Layer 10 of a small transformer language model trained on English Wikipedia (14 layers, counted from 0, width 128).
A neuron's activation on a vector x is GELU(weights . x + bias), where the dot is the dot product.

Input weights of the MLP neurons that the questions are about. A number n stands for n times 0.0048.
n50 (bias -0.042): -21 -1 -5 -10 -2 -17 -19 -30 -4 2 71 -18 13 22 -5 45 -7 -9 -22 23 31 30 -16 2 1 -10 -7 3 68 46 12 -27 1 26 -27 -22 -13 -16 -16 42 50 -5 16 14 -1 1 10 1 -61 -25 -19 -45 -3 -17 -1 25 -12 28 -16 42 0 -27 -9 15 5 -16 29 4 -14 -4 -17 45 -2 30 29 -3 8 2 76 16 -17 -60 -7 -43 -20 -45 -18 -7 -6 -17 21 25 -15 2 18 1 -2 -39 -5 -27 11 -31 -30 10 28 -2 -12 -7 -14 20 -2 13 -50 -10 17 17 3 -3 17 24 -30 39 -12 53 13 -22 -20 -3
n124 (bias -0.072): -4 18 -12 5 -17 -39 36 4 -9 -11 29 19 -15 -9 15 21 -14 2 26 11 1 3 36 7 13 8 -34 -7 -20 40 -5 -47 -22 -1 -2 -27 31 16 2 -21 -28 -18 -4 -1 1 7 18 8 -11 -41 3 1 -14 -42 -19 -17 -4 36 -15 18 -20 42 -42 46 5 -8 27 12 -16 -52 12 -25 -35 17 -23 -1 6 -23 -12 13 8 -5 42 17 5 27 15 -37 36 51 22 19 15 11 -6 16 -5 22 14 -25 10 -16 -9 -25 25 16 58 -13 -19 17 16 1 17 -27 25 4 5 -54 -6 -16 3 -22 -5 -29 -43 8 -1 -30
n141 (bias -0.054): 12 2 -8 -29 2 -7 4 18 10 -35 23 -16 5 18 -25 15 -21 24 20 4 -37 54 1 9 -3 11 -30 -34 10 17 51 -23 4 15 21 -8 -10 -11 -52 -4 2 4 27 7 17 10 -28 0 -33 -11 4 -26 13 -17 34 14 -13 33 -29 49 26 -9 5 -11 48 -6 51 13 4 -27 37 -5 -11 -9 -5 -13 11 31 39 2 -31 -55 -41 -14 -31 -29 -33 -59 -18 8 23 -3 7 -17 78 25 -58 -10 -10 9 13 23 -9 29 10 -40 -18 13 -17 6 4 -26 -27 13 -26 41 -14 -3 -31 -6 -10 40 -13 30 -11 -38 29 -8
n147 (bias -0.032): -27 38 5 53 -4 -19 -5 19 14 1 91 -19 -11 16 -6 33 3 -26 -19 -33 -1 -9 -6 -12 48 -3 5 6 20 21 33 -8 -25 -18 0 13 8 13 7 3 2 13 7 9 -3 -24 -2 -15 23 10 16 -9 -9 1 3 -29 -19 6 24 -10 -29 18 -53 -1 25 9 -15 9 19 32 9 31 2 -14 1 -40 4 -11 22 -20 -2 -14 -9 15 16 0 31 -44 -20 -4 -18 53 -48 -28 -1 8 -23 -5 10 1 25 30 11 22 -69 -7 28 -27 -52 10 -10 5 -28 8 21 25 29 48 10 4 -19 1 8 -16 -52 -40 5 -13
n187 (bias -0.046): 1 -11 22 3 -1 76 16 -14 20 -7 36 13 -11 -5 40 -59 -25 -16 -30 -18 -15 14 6 -4 18 -4 -6 22 29 -20 -30 1 35 20 -3 16 -3 17 12 18 -15 -21 23 13 -33 24 16 28 -18 -37 -34 -34 -23 33 16 -11 -17 9 17 1 -12 7 -34 -4 36 21 -3 -9 -33 -15 -5 -5 -17 -1 -15 -36 -7 3 12 21 -43 14 -14 11 -12 -16 10 0 13 27 -25 7 22 9 0 -43 5 -1 2 -6 18 -20 18 -1 17 41 22 13 -30 -29 -24 -13 -43 -45 4 -1 33 -35 6 33 -13 4 -25 6 -41 -33 -8 -2
n192 (bias -0.072): -41 43 -15 6 6 -3 -31 14 27 -80 30 -23 -6 29 -27 12 -7 46 51 -10 15 28 83 -2 13 -18 -13 13 36 7 34 19 24 45 -8 -49 -15 -10 -20 -2 -6 -31 10 0 -4 23 28 -31 -6 15 -19 17 -5 30 -20 40 0 20 -15 3 2 -15 -52 -19 10 44 62 12 21 0 -50 -2 -23 9 35 -3 -12 -6 39 -39 -65 -9 -10 -39 7 6 -2 -12 35 10 -12 37 -9 14 23 18 -16 26 -15 25 5 2 -19 -9 -12 -61 7 -9 -32 -30 24 -14 -47 -5 -2 15 13 8 24 -17 -16 -22 -51 -34 -37 -29 43 2
n225 (bias -0.076): 21 -7 -38 -18 -59 -6 9 13 15 -10 1 -39 -39 15 3 -18 -4 58 25 18 5 20 40 17 -1 -6 17 20 -20 9 15 -13 20 -20 -1 41 17 20 -20 -7 -27 39 -31 22 33 -12 -26 6 -32 41 4 -7 -42 15 20 -34 11 2 -32 -22 4 31 -12 -1 12 17 14 1 -35 -53 -31 -27 -36 22 -12 -14 -4 13 2 29 -3 -14 43 -19 -41 41 -50 27 7 30 -1 54 -29 52 -3 25 -54 4 -13 -34 51 13 2 2 -34 23 -16 -12 46 -2 -50 -85 -20 8 -11 14 57 14 -17 -3 -34 -37 -1 20 33 7 -12 8
n229 (bias -0.065): 4 11 16 13 33 16 -33 16 -10 30 13 20 -3 4 -8 -6 46 -9 -6 -47 -8 -4 -19 11 12 20 11 7 -19 -43 8 26 -19 26 16 8 -8 -10 0 -34 -21 5 21 29 2 13 -40 19 13 12 -40 16 -17 13 -26 33 30 -3 1 5 21 -11 9 13 10 -16 10 -18 -8 -11 -9 17 -12 -2 30 -30 5 -2 -31 -19 35 6 -5 20 20 -10 -7 -5 17 -13 -12 2 -6 22 18 8 10 34 -18 2 -10 19 -5 -30 -9 -4 -14 -11 5 -16 -37 1 16 33 -20 -28 18 14 -27 -7 -20 -31 -6 -14 9 9 -5 -34
n248 (bias -0.091): -1 6 -11 2 -5 1 -11 -17 -31 11 0 -5 -1 -21 36 24 -49 -18 -14 2 -1 -16 -22 53 40 20 -21 -1 -5 32 22 -7 -21 21 -9 -30 31 36 -21 2 13 -1 0 15 17 1 -14 -35 43 -30 15 -37 -25 13 4 -47 19 -6 39 23 -7 -13 2 -9 -28 28 7 22 -31 -26 -12 -22 4 -22 21 1 1 42 22 7 20 24 -27 -22 -93 -23 4 -17 6 2 -16 1 -8 32 35 51 9 11 20 -8 0 -55 -40 -4 50 -1 32 16 66 6 -14 -24 -39 -21 35 11 -6 -13 4 30 -18 -14 -12 0 4 2 21 12
n260 (bias -0.056): 17 -12 8 -6 -4 32 -1 8 -60 24 -5 -1 25 37 0 -37 -28 -44 36 -16 49 14 -36 14 23 -9 7 -3 -11 6 -28 -48 2 -2 -30 -4 15 -1 -17 -11 50 54 -9 61 2 -8 -23 9 11 3 17 -17 1 54 39 -9 30 14 -3 23 0 -6 -28 -5 23 -47 -3 -1 27 -40 -21 38 -2 21 -22 -19 16 15 -11 -25 17 -31 -23 7 -41 15 29 -5 -19 1 -26 22 -9 22 -12 -16 6 3 -7 -11 18 -3 9 -13 -18 -8 -28 3 -41 -34 5 -22 -25 -6 -22 5 -23 -14 22 -34 0 16 -13 -13 1 -17 -19 -5
n306 (bias -0.096): -6 19 16 -13 -57 36 -22 -15 2 2 12 0 11 -17 -14 2 4 -6 -15 -26 4 -7 9 29 21 -48 13 -32 50 1 -16 -23 33 -4 -8 18 24 31 -10 6 13 2 -2 2 -1 12 -46 -5 -34 -24 14 20 4 7 -5 -11 34 21 -1 13 11 -52 14 -9 19 2 -15 36 -9 -8 -9 -2 12 -15 2 17 34 31 12 27 -4 -20 -14 18 -6 11 7 -18 -41 24 -12 0 -56 -13 25 0 -7 -31 23 -19 -5 -3 -13 -29 25 4 28 -16 16 -1 -15 -20 7 10 0 19 24 -7 -5 -21 -16 -18 -9 -4 -36 7 23 -25
n326 (bias -0.105): 2 30 42 37 -18 -34 -2 54 39 -41 14 1 -17 34 11 -22 -8 -58 27 -19 -42 25 -13 -12 11 0 0 -12 -34 -22 41 -10 -18 -10 29 14 26 -1 -10 -34 66 23 -61 -6 20 21 15 -64 6 -20 9 13 -16 33 25 11 45 58 16 -14 -26 -5 -35 -5 17 -6 -24 -8 8 29 16 10 8 33 46 12 -19 10 3 7 31 -50 -9 29 -24 -31 2 17 19 7 -6 22 25 -4 2 -49 -35 -5 -8 50 -19 10 -7 27 -27 11 -65 -12 42 -27 -24 -9 28 12 -23 -12 5 -34 -29 13 -15 -23 21 18 15 2 -10 12
n336 (bias -0.060): -12 23 8 -5 17 -26 6 -4 -43 22 5 -1 -14 -39 17 -44 -13 -2 25 -16 -17 -9 32 27 -8 29 -4 23 -4 -15 -20 18 -13 42 37 1 29 -7 0 30 31 39 -23 21 57 13 2 -27 -15 16 -31 46 -52 -9 25 -60 9 53 -8 37 -3 14 11 1 -35 -12 46 -33 8 -40 -3 5 3 -37 -36 25 26 -14 -5 8 30 1 28 -18 13 -38 35 -29 -25 -7 14 -3 7 -5 15 -7 -13 33 48 -16 29 -18 9 -36 -40 -16 -13 -10 17 8 -57 -26 -78 11 -40 -6 -5 -8 35 -41 -19 -1 10 -13 -31 -6 -9 6
n392 (bias -0.102): -50 -11 30 -37 -10 -34 -21 -26 -35 -10 26 26 -23 17 -15 -11 -2 15 -12 21 -14 27 -27 37 -15 -13 -19 25 5 0 -4 -36 21 6 32 -49 -1 -35 -9 11 28 47 -34 30 24 -36 12 -13 23 7 46 8 9 -5 10 24 26 36 48 26 36 -4 3 -22 38 -5 21 25 -43 9 11 11 6 -9 -22 5 -4 22 12 18 -52 -14 -26 -61 -15 -15 -11 -6 28 -17 -11 4 -63 -21 15 -19 -23 1 33 15 5 -22 -28 -8 -22 4 17 -23 30 -10 8 -18 -15 -10 52 6 -22 -29 27 5 35 39 -11 19 3 -19 -31 28
n426 (bias -0.126): -24 -22 16 -17 1 23 -49 -6 -2 -29 14 -19 -67 -31 6 -25 -2 -42 -12 -2 -16 61 -14 2 11 18 -26 -23 32 20 -4 -53 -8 8 27 -22 52 -4 5 30 -29 -30 -20 -28 24 -9 -23 3 6 7 23 -66 61 34 -27 36 13 -35 59 -11 13 -11 -4 31 20 -8 -19 8 -12 42 3 14 -19 25 52 -9 1 -16 57 -19 -10 9 18 -2 3 4 47 -42 28 7 -11 26 -40 -8 17 -4 -3 -51 -28 -26 -1 -23 -5 -10 -13 -11 -11 -49 40 3 -15 5 22 2 24 42 -20 -19 -6 2 30 -12 -61 5 20 -9 33 -22
n446 (bias -0.066): -15 -1 -1 -14 -34 -41 4 -17 35 21 56 5 33 12 19 -28 -25 28 -12 -23 14 55 28 -30 10 -44 -4 41 -5 28 1 -28 2 8 -17 2 4 -14 15 18 -25 31 -35 15 37 -9 10 -16 2 -29 28 -37 -7 34 -26 4 7 48 47 -20 -11 33 -57 32 75 36 -5 13 -24 -27 -20 -40 -16 -68 1 -53 -29 -11 18 -4 36 -32 -14 -35 5 -27 8 -36 -25 28 -15 23 25 -31 20 7 -15 38 18 -35 -10 -13 -7 15 37 -28 24 -34 17 -16 44 -6 -16 -9 11 -21 -2 -20 1 -28 33 19 -23 32 -24 -22 -7 16

Each question shows a token from some text and the vector x that enters the MLP there. A number n stands for n times 0.086.

",": 10 21 -6 0 -3 -7 -6 -7 -10 7 5 3 -1 -5 3 3 7 -4 5 -4 -8 -14 8 4 -8 2 -5 14 9 11 -19 -7 7 -15 -1 -19 1 5 24 11 1 -6 -11 -5 1 -5 -8 2 1 6 -2 9 -27 -15 6 0 -4 11 -11 -6 6 2 -6 -1 -5 5 -3 10 18 2 -13 11 5 23 -11 1 2 -14 -19 -13 3 7 10 1 0 9 -3 0 -4 8 3 -17 7 -7 -13 -3 0 -3 11 4 -38 -8 10 -11 2 -12 0 54 -6 -2 7 -6 1 -2 9 -3 3 -8 4 1 -1 -2 23 -16 0 -2 -1 -3
The two highest activations, in order: n124, n336

"r": 10 6 0 10 -10 -4 3 3 19 -5 3 -2 -21 1 -3 -2 11 3 -6 -11 25 -8 -9 -21 6 11 16 4 6 12 9 17 8 -31 15 13 -9 4 25 -3 6 0 -4 3 0 -24 2 17 15 13 -6 -5 -13 -35 13 -8 -19 -20 6 -10 -8 -2 23 -8 3 23 -25 10 0 -10 12 -13 29 -11 13 -9 -1 -15 -23 -13 22 0 -19 16 5 -18 -5 13 -3 -2 -13 -15 9 -4 7 -3 -10 -1 7 -1 -59 3 3 -1 13 -6 -13 14 -2 -7 -2 18 1 2 2 11 11 17 -13 0 -12 -3 14 -1 -8 -1 0 -4
The neuron with the highest activation: n147

"ta": -1 -8 14 9 -15 8 8 -11 3 -4 2 -6 -13 12 -28 -5 2 -2 27 23 21 -9 -15 -31 -5 -8 10 -15 4 -16 -5 12 5 -22 -17 19 -20 9 22 -3 10 15 1 -16 7 -4 -4 5 -21 4 -12 -10 4 -5 -5 9 -17 -26 -25 2 15 9 21 20 0 -16 -6 13 14 -12 6 -1 24 -1 18 6 -11 -3 -8 -22 13 8 2 12 6 -8 2 16 6 -13 -4 5 6 -8 -21 -11 -10 -2 4 2 -40 -2 3 13 -1 1 -18 19 0 -27 -2 -6 -12 4 -2 0 17 14 10 9 11 -9 17 -7 19 2 19 7
The neuron with the highest activation: n326

" was": -9 -8 -7 -2 5 -2 5 19 4 -13 0 3 -3 11 -17 -4 11 10 13 6 20 -15 1 -6 -11 -12 3 -13 6 -3 0 13 14 -28 -5 20 -26 -5 10 9 -3 -5 -6 -17 -9 1 7 -3 -2 -9 -13 -1 -10 -13 -5 8 -18 14 -16 -21 16 12 -5 2 -8 0 0 -9 10 4 -8 11 -13 2 -12 11 11 -3 -5 -11 -12 15 15 -2 4 5 -15 -11 -9 12 -11 -7 11 9 11 14 2 9 7 11 -35 -3 -11 -4 3 13 2 50 -1 2 -6 -14 0 0 -5 5 2 9 8 2 -4 -4 21 -8 1 -5 -8 9
The neuron with the highest activation: n192

" an": -4 -12 -9 2 -7 19 0 10 10 12 7 6 4 3 -24 -7 10 -4 2 -8 29 -17 12 -19 -10 -13 7 -20 15 -6 -1 9 8 -23 -3 -3 -4 11 5 5 -8 -6 -11 -18 -9 8 18 1 5 2 -4 13 -9 5 7 -9 -15 18 -4 -3 -11 2 9 0 -35 2 3 -4 2 0 -15 1 -12 0 -17 10 10 -8 -1 -1 -14 -6 18 1 11 10 7 8 7 6 9 10 16 -10 -6 -1 -7 18 -4 -9 -50 11 -17 8 -11 -5 14 42 -6 0 -12 3 1 -5 -2 0 -8 9 3 -10 7 8 19 -4 -6 10 3 2
The two highest activations, in order: n192, n124

" and": -8 -15 -12 1 -1 -13 10 -14 8 16 -9 4 13 -3 -12 -12 14 2 -20 -5 -22 -7 4 4 1 -6 -11 -3 14 0 3 0 17 -23 5 -7 3 5 17 6 -6 -4 -6 -5 23 -1 4 0 10 7 14 -10 -15 -5 1 6 -4 12 -16 4 -1 4 6 -1 -9 -14 15 -15 13 14 -1 9 13 -6 2 2 9 -11 2 9 4 4 15 2 29 1 -12 2 3 -7 3 -23 16 5 7 -4 9 12 -20 -1 -51 -6 1 -10 -8 4 9 41 5 4 -23 -12 -4 1 -3 -8 -6 13 18 -2 -18 -18 15 -17 6 -5 8 0
The neuron with the highest activation: n336

".": 9 0 0 9 -2 -9 13 -5 2 12 -3 6 -1 -3 -10 -10 13 -3 -6 11 -1 -17 5 0 -1 -11 -2 0 -8 3 -14 1 6 -34 7 -2 15 -15 32 -11 -5 -4 2 -9 1 -16 -9 -12 -6 -9 -7 3 -10 12 6 8 -10 -13 -7 -3 -4 -1 -8 0 -13 -5 6 5 24 -1 8 17 7 14 -8 7 -7 -2 -21 -24 5 9 8 0 -12 3 -13 0 -4 4 -5 -15 -3 3 4 0 -2 9 17 -4 -21 5 4 -9 -2 7 -4 57 3 -4 2 -15 11 4 -8 -10 9 18 -3 -3 -4 7 14 -9 10 -4 3 3
The two highest activations, in order: n229, n260

"=": 7 -13 -6 5 -12 9 6 -13 -9 10 -15 -28 -6 -2 -17 5 21 3 6 9 11 -4 13 -3 -8 4 -27 8 -8 24 -20 9 10 -17 -8 -1 -7 7 4 0 -13 -5 -1 4 -1 -16 3 -1 -2 10 1 1 7 -9 -14 21 -21 -27 16 -4 -9 -23 13 4 -13 -1 -2 18 14 15 -2 -6 -17 24 -15 3 -5 10 18 0 8 -9 5 14 6 14 1 -9 -17 23 -8 3 -7 -6 9 12 3 -24 -8 -17 -15 -3 -5 18 -6 -5 2 27 2 9 -5 -11 -1 24 7 -11 12 -5 5 -9 16 -12 22 -16 -10 3 11 0
The three highest activations, in order: n426, n306, n225

" publications": 3 30 0 -4 -4 -20 -5 -10 -25 0 2 -18 -9 7 -14 -11 -1 -4 9 14 -5 -14 6 1 8 1 3 5 -17 4 -5 -20 0 7 -1 -12 3 13 24 -2 -1 1 0 5 -15 -13 2 5 14 -3 13 13 -6 -30 -2 0 -12 -2 -3 -13 5 -13 5 -14 -16 8 -13 5 0 -8 7 7 8 0 1 11 6 -1 -20 -9 11 3 10 -27 -9 14 4 22 5 4 0 -3 17 -2 -18 2 -2 8 5 3 -57 10 1 11 -5 -5 3 41 -11 5 -6 -9 -1 10 20 -3 -6 8 -8 -7 6 -1 17 -1 3 20 0 7
The neuron with the highest activation: n124

" Pa": -2 0 3 -6 -3 -18 -2 -1 16 -1 -1 -4 5 3 -14 6 -1 8 -6 1 0 -1 -4 0 9 -18 6 -1 23 -3 2 3 12 -6 0 -4 -7 13 4 0 -2 -15 1 4 3 2 4 15 -10 -6 -1 3 -7 6 -7 31 -3 -17 6 -31 14 -14 7 -24 10 0 -12 9 18 -7 -19 19 23 14 11 -7 -2 -24 1 -25 -14 -8 2 -11 32 9 4 -7 5 -9 16 8 9 -10 6 -2 -19 19 -5 -8 -81 13 -8 10 -10 -12 1 21 -6 -2 9 -3 1 1 2 -6 15 12 16 -11 1 -6 13 13 -3 8 -2 -1
Which neuron fires most, and how strongly? n192, at about 3.5

" on": -12 1 0 14 -10 -3 -3 2 2 10 -10 -2 6 16 -3 -6 -8 9 -9 13 8 0 -5 7 3 2 -10 -5 2 1 -13 6 13 -2 11 -6 12 -3 13 10 -2 1 18 -16 -3 -6 12 -3 1 -10 -8 -14 -17 -13 -7 -15 -11 -3 1 -5 17 -4 6 10 -14 3 -6 -5 -21 -9 2 -4 12 5 -8 0 7 12 -12 -6 -11 -5 -12 23 5 3 -11 -18 0 -9 -20 -9 14 -1 -20 3 1 -1 5 3 -39 9 -7 -3 3 0 22 51 1 8 -3 2 0 -1 -1 5 -9 5 4 7 13 -6 24 -2 -6 8 -14 6
The three highest activations, in order: n248, n187, n124

" to": -11 -6 -7 24 -9 -4 -4 -8 4 6 0 -9 10 -9 -4 3 -3 15 -11 10 15 -11 -6 -20 -9 -10 0 -8 10 5 -10 5 16 -29 15 25 9 4 3 -2 7 18 -2 -8 -6 14 4 4 8 -6 -8 5 -18 -22 -6 -4 -20 -13 -2 -22 4 3 -7 -8 -20 1 7 -2 -1 -17 11 -2 -6 3 0 13 7 -8 -14 24 1 11 4 10 1 4 -20 -11 1 -7 -11 11 13 2 -1 -1 6 0 17 11 -31 -7 3 -9 -6 11 5 44 -4 2 -16 5 -2 3 8 0 -2 16 15 13 4 -26 18 -8 -16 13 -21 9
The three highest activations, in order: n225, n124, n336

"  ": 0 3 3 -3 5 10 12 2 0 6 -20 2 7 -2 -6 1 -18 -2 -9 9 4 -21 -12 -4 -8 5 3 -7 -1 10 -12 4 3 7 -8 -12 27 8 -9 3 -3 3 -5 6 -15 -4 -1 10 -12 4 -3 -16 -11 -20 6 16 -22 16 4 9 9 -13 6 -23 -5 1 -8 -7 9 -1 1 4 8 9 1 19 11 -5 18 7 -2 -7 -13 -1 8 14 -9 2 -4 3 -23 -10 1 2 -17 6 -20 12 2 -13 -54 -3 -8 7 -11 -13 0 46 0 23 -18 10 0 7 -4 7 8 -1 3 8 0 2 20 11 -7 -5 -2 14
Which neuron fires most, and how strongly? n50, at about 0.96

"-": 9 -6 -11 4 -8 1 3 -6 8 -6 4 -9 -6 -5 -1 -1 2 4 6 5 2 -11 -5 -9 -2 -2 -9 -17 -4 14 -8 5 14 6 2 14 20 8 11 13 -3 4 3 2 -17 2 3 4 -4 1 -1 8 -6 -14 13 4 -7 -4 -17 -8 17 2 7 5 7 -9 10 -16 12 3 -9 8 7 6 0 8 1 -18 -1 -1 6 -3 -15 2 3 12 -4 -11 8 -3 2 -3 4 -4 -3 1 8 -1 19 -2 -67 -1 -14 -6 1 -5 -20 51 -9 2 0 -15 -1 8 -4 1 -12 8 -7 -13 3 3 19 -4 1 4 -8 8
Which neuron fires most, and how strongly? n141, at about 0.1

"att": -3 12 2 8 -1 2 18 -34 0 4 -17 -11 22 1 -42 4 -18 2 -19 18 5 10 -16 -4 -9 10 14 -7 22 -21 -5 2 7 -3 -18 1 -7 -8 13 8 1 12 0 2 -25 2 7 -4 -1 0 6 -15 18 16 8 30 -1 10 -6 -9 32 -6 7 -20 -9 -37 20 27 -2 -9 -14 -10 13 18 15 -5 8 1 -17 5 16 2 8 10 2 -2 8 4 -4 -20 -3 -24 4 -1 16 -9 9 -6 -21 -1 -49 -4 -17 3 2 7 7 12 -20 1 9 -1 1 5 3 -4 5 -6 -6 7 -10 7 9 -6 0 9 6 7
The three highest activations, in order: n50, n260, n306

"s": -2 -14 8 7 -7 -9 -5 8 -8 -12 -26 -35 -12 9 -5 11 -1 -9 -5 20 -5 -15 7 -5 1 18 -9 12 -16 2 19 -5 2 -10 16 3 4 -6 27 -5 -11 -25 0 -16 -2 -38 -8 13 9 17 7 -1 4 -38 -4 25 -25 -18 9 -2 10 8 13 0 -16 5 -15 -1 4 2 24 -9 -3 7 13 -11 13 16 -14 -13 -3 5 5 13 -19 1 7 2 10 2 -1 3 4 -2 5 4 5 0 -11 -7 -40 2 4 10 -20 0 10 30 2 -2 -9 15 0 11 12 6 -2 3 14 -5 2 12 9 -11 15 -4 -3 -5
Which neuron fires most, and how strongly? n426, at about 1.7

" 30": 5 5 -3 5 -5 2 -7 3 4 4 -11 -2 -9 5 7 -6 2 8 -2 1 -6 -5 0 -13 -1 12 -3 -15 -6 -3 -22 -4 0 22 -12 -3 0 6 14 -1 -6 -5 8 -9 -2 -11 8 -2 -3 -14 2 9 -10 6 -2 20 4 -11 -8 4 -6 -13 12 3 -12 11 -7 -14 0 -13 11 -11 10 14 1 2 5 -1 -5 13 -3 2 -18 8 9 2 -19 11 -3 12 -5 -17 14 6 3 -8 -21 28 -3 -16 -55 11 11 1 -5 10 -5 50 -10 -4 7 7 -6 2 -13 7 4 8 3 -7 -2 -6 21 15 -17 -5 -6 13
The neuron with the highest activation: n187

" DF": 6 0 4 -3 -9 -7 6 0 -2 16 4 -1 -2 8 -5 -19 26 -2 -6 6 -1 -7 -14 6 -16 -6 2 -8 3 3 -17 -6 -1 6 -3 3 22 12 0 -9 -7 4 14 -9 -4 -4 4 4 21 -1 8 2 -6 -3 -12 6 -3 -19 -14 -5 -4 -2 19 -8 -7 3 -18 -14 7 -12 -3 -3 10 12 -6 13 11 -9 -9 -8 3 1 -4 6 5 4 -7 8 -14 -5 -2 1 -3 -5 -2 10 -10 -9 -6 -2 -75 7 -5 6 2 -1 -16 32 -16 29 -5 29 15 10 -3 -3 22 -9 14 9 -11 7 15 25 -1 -9 -11 8
The neuron with the highest activation: n229

" a": -9 -24 0 8 -15 12 -10 0 8 1 -8 -7 -1 -9 -6 -10 -11 12 14 -1 7 -19 10 -14 -6 6 -10 -5 2 -3 -4 14 10 11 -7 -6 10 11 10 0 -17 1 2 -15 -9 6 20 10 11 -10 -5 -5 7 -16 14 -15 7 6 -3 -5 5 6 -10 -18 -6 -3 9 -5 0 -14 -28 -4 -6 12 -4 2 -9 1 -17 -11 4 12 20 6 13 8 -13 -1 15 3 -19 -5 7 -2 -6 -13 -13 12 -10 5 -54 -4 2 10 -4 13 0 45 -10 -9 3 13 -3 10 19 2 5 -4 5 -4 7 9 18 0 5 -1 12 -3
Which neuron fires most, and how strongly? n187, at about 1.2

" AUS": 0 3 3 -4 -2 0 -2 3 1 7 -23 1 17 -4 -5 -17 6 -4 4 2 0 -2 -9 2 -5 -6 -3 5 0 -15 -19 -1 6 -23 -8 9 15 10 -8 -2 1 7 16 20 -5 -28 5 19 9 -8 5 0 -9 1 0 29 -7 -14 4 -7 2 -13 15 -2 2 -5 -15 10 0 11 -14 21 5 8 3 1 10 -6 -11 -15 -3 15 -20 1 16 8 1 -9 -13 -19 4 -5 6 -4 3 -1 -13 23 -18 -12 -54 18 -18 7 -10 -3 -22 40 -7 2 -13 3 2 14 -6 11 14 -6 15 -10 -7 12 12 23 3 -3 7 5
The neuron with the highest activation: n260

" –": -3 7 -6 -7 -1 -1 5 1 9 5 -19 -2 6 -1 -6 -6 23 0 8 3 1 3 2 -4 -3 -4 -8 -20 7 -10 0 7 -1 -16 0 2 4 7 2 5 8 -1 20 -4 9 -8 8 5 -1 5 -9 11 -20 1 6 14 -11 -29 -18 -1 9 -14 -2 11 11 1 8 4 0 0 0 35 16 -13 8 5 -1 -9 5 -1 2 1 -20 1 11 0 -8 -17 1 -15 3 -20 18 -1 7 -1 -24 4 -5 3 -9 7 1 -5 -9 -13 -13 50 -6 12 -4 0 -1 1 -25 -8 25 -3 9 -11 -9 -14 22 -11 -14 -10 10 4
Which neuron fires most, and how strongly? n141, at about 1.9

" in": 6 12 -1 15 -11 -4 4 -2 -1 7 -17 -13 -14 -1 7 -5 4 -21 1 6 8 -17 2 -1 -1 2 -17 -3 3 -1 -18 10 12 -13 4 5 4 -1 1 8 -14 -7 11 -13 -3 -4 -10 0 -5 -13 -4 1 -14 1 6 -17 -6 -1 14 14 10 0 -2 -1 -8 10 -2 3 3 5 -14 -8 9 0 -2 9 -1 2 -18 -9 -8 15 -6 8 7 3 8 -11 3 8 0 -15 14 0 -2 5 19 -15 4 -1 -22 -2 -1 10 -8 -9 26 53 -8 1 -5 -2 -9 12 7 -21 -4 1 8 22 13 -22 25 -12 -3 1 3 -8
The three highest activations, in order: n248, n187, n124

" of": -4 3 5 24 -3 3 6 -5 8 3 -9 -12 7 5 5 -5 8 -10 -12 7 7 0 -5 2 -11 -3 -8 -16 8 -4 4 8 13 -6 5 3 18 2 4 0 -7 -7 1 -6 -8 -19 5 7 5 -12 -10 -3 -9 -3 18 5 -11 -3 -7 -11 19 -7 15 -7 -10 5 -5 12 14 -8 -4 0 -2 -6 -5 -8 7 6 -6 1 2 5 -23 10 -4 -11 1 -12 12 -5 -20 4 5 3 -1 -4 10 -7 6 -5 -37 -8 -1 -20 10 -6 30 54 -4 1 -3 -2 -2 15 8 -4 -13 -1 -10 17 1 -8 20 -7 -21 1 -10 0
The three highest activations, in order: n248, n187, n306

" General": -8 -6 5 5 8 -3 8 1 17 5 3 -6 -7 7 7 -15 12 -9 -13 12 0 -12 -3 -1 6 -16 -5 -6 5 -7 -3 6 4 -9 9 3 2 -5 11 9 -1 0 3 4 -14 -10 21 13 12 -12 10 1 -10 -16 1 3 -8 18 6 -17 -6 4 4 7 2 -3 -1 15 1 11 -13 -3 3 -9 -1 -9 3 -15 -4 -10 -3 -14 -17 5 28 3 -5 4 -2 -1 -8 3 -10 -12 -4 7 1 7 6 -6 -89 -3 -11 -1 5 4 4 38 -8 6 -3 -17 8 6 -4 5 8 -7 4 -11 12 9 14 0 4 2 9 4
Which neuron fires most, and how strongly? n446, at about 1.4

" 1960": 11 -20 1 -7 5 -11 16 1 -5 18 -35 -4 -7 -2 -12 2 7 -1 5 0 7 16 -2 -18 -18 -3 -1 -5 -3 -3 -9 -4 13 -1 -8 25 9 6 0 -6 -4 1 5 -15 -1 2 -7 5 -4 -9 2 34 -7 -6 6 23 -15 -2 -1 -5 -14 -7 16 -14 -15 -4 13 12 6 18 4 9 6 -21 -6 20 2 -17 -5 15 3 5 -12 -4 -4 -7 -10 1 -20 5 -17 -20 -4 11 -13 19 -17 -13 4 11 -40 7 7 -4 5 -1 -10 40 -7 0 -10 -3 3 0 -16 1 17 6 7 4 3 -7 26 11 5 17 -11 5
The neuron with the highest activation: n306

"'": -3 -13 -11 10 -18 13 11 -10 20 1 -4 -6 10 -5 -27 2 21 -4 2 5 -11 -6 3 -15 -10 -1 10 -10 18 -1 -11 7 7 -19 -20 14 24 -3 13 11 -1 6 -20 6 -4 -12 -15 2 7 2 -5 -11 20 9 12 1 10 13 7 19 2 -12 12 -11 4 6 -13 -4 15 -8 -15 1 19 4 17 -6 24 -6 -2 -3 3 -1 5 8 20 26 -13 1 1 -33 2 -9 -1 -10 -11 -16 -2 0 -23 -10 -36 1 -16 2 -13 9 5 20 -7 -33 -6 10 9 8 -1 -20 4 13 26 -26 1 -7 15 -7 12 -7 18 0
Which neuron fires most, and how strongly? n306, at about 1.8

" within": -9 12 0 4 -3 3 3 -17 -12 7 -2 -8 -2 -3 0 8 -11 -9 9 11 -3 -22 3 -10 -1 -5 -2 -19 2 7 -13 -3 10 4 6 6 -2 8 6 9 3 -3 8 -14 -4 -14 -3 1 5 -5 2 -8 -8 -1 4 -20 -4 10 2 -10 15 1 -2 1 -25 13 -10 12 -18 -14 -6 -26 10 11 -6 1 -8 8 -19 -2 -4 2 -6 18 -1 5 -1 8 -2 6 -8 2 10 10 -24 1 21 7 -6 19 -45 -6 -2 -6 2 -3 23 47 -5 6 13 -3 2 5 13 -9 -7 0 3 17 13 -20 24 -8 -4 11 3 -2
The neuron with the highest activation: n248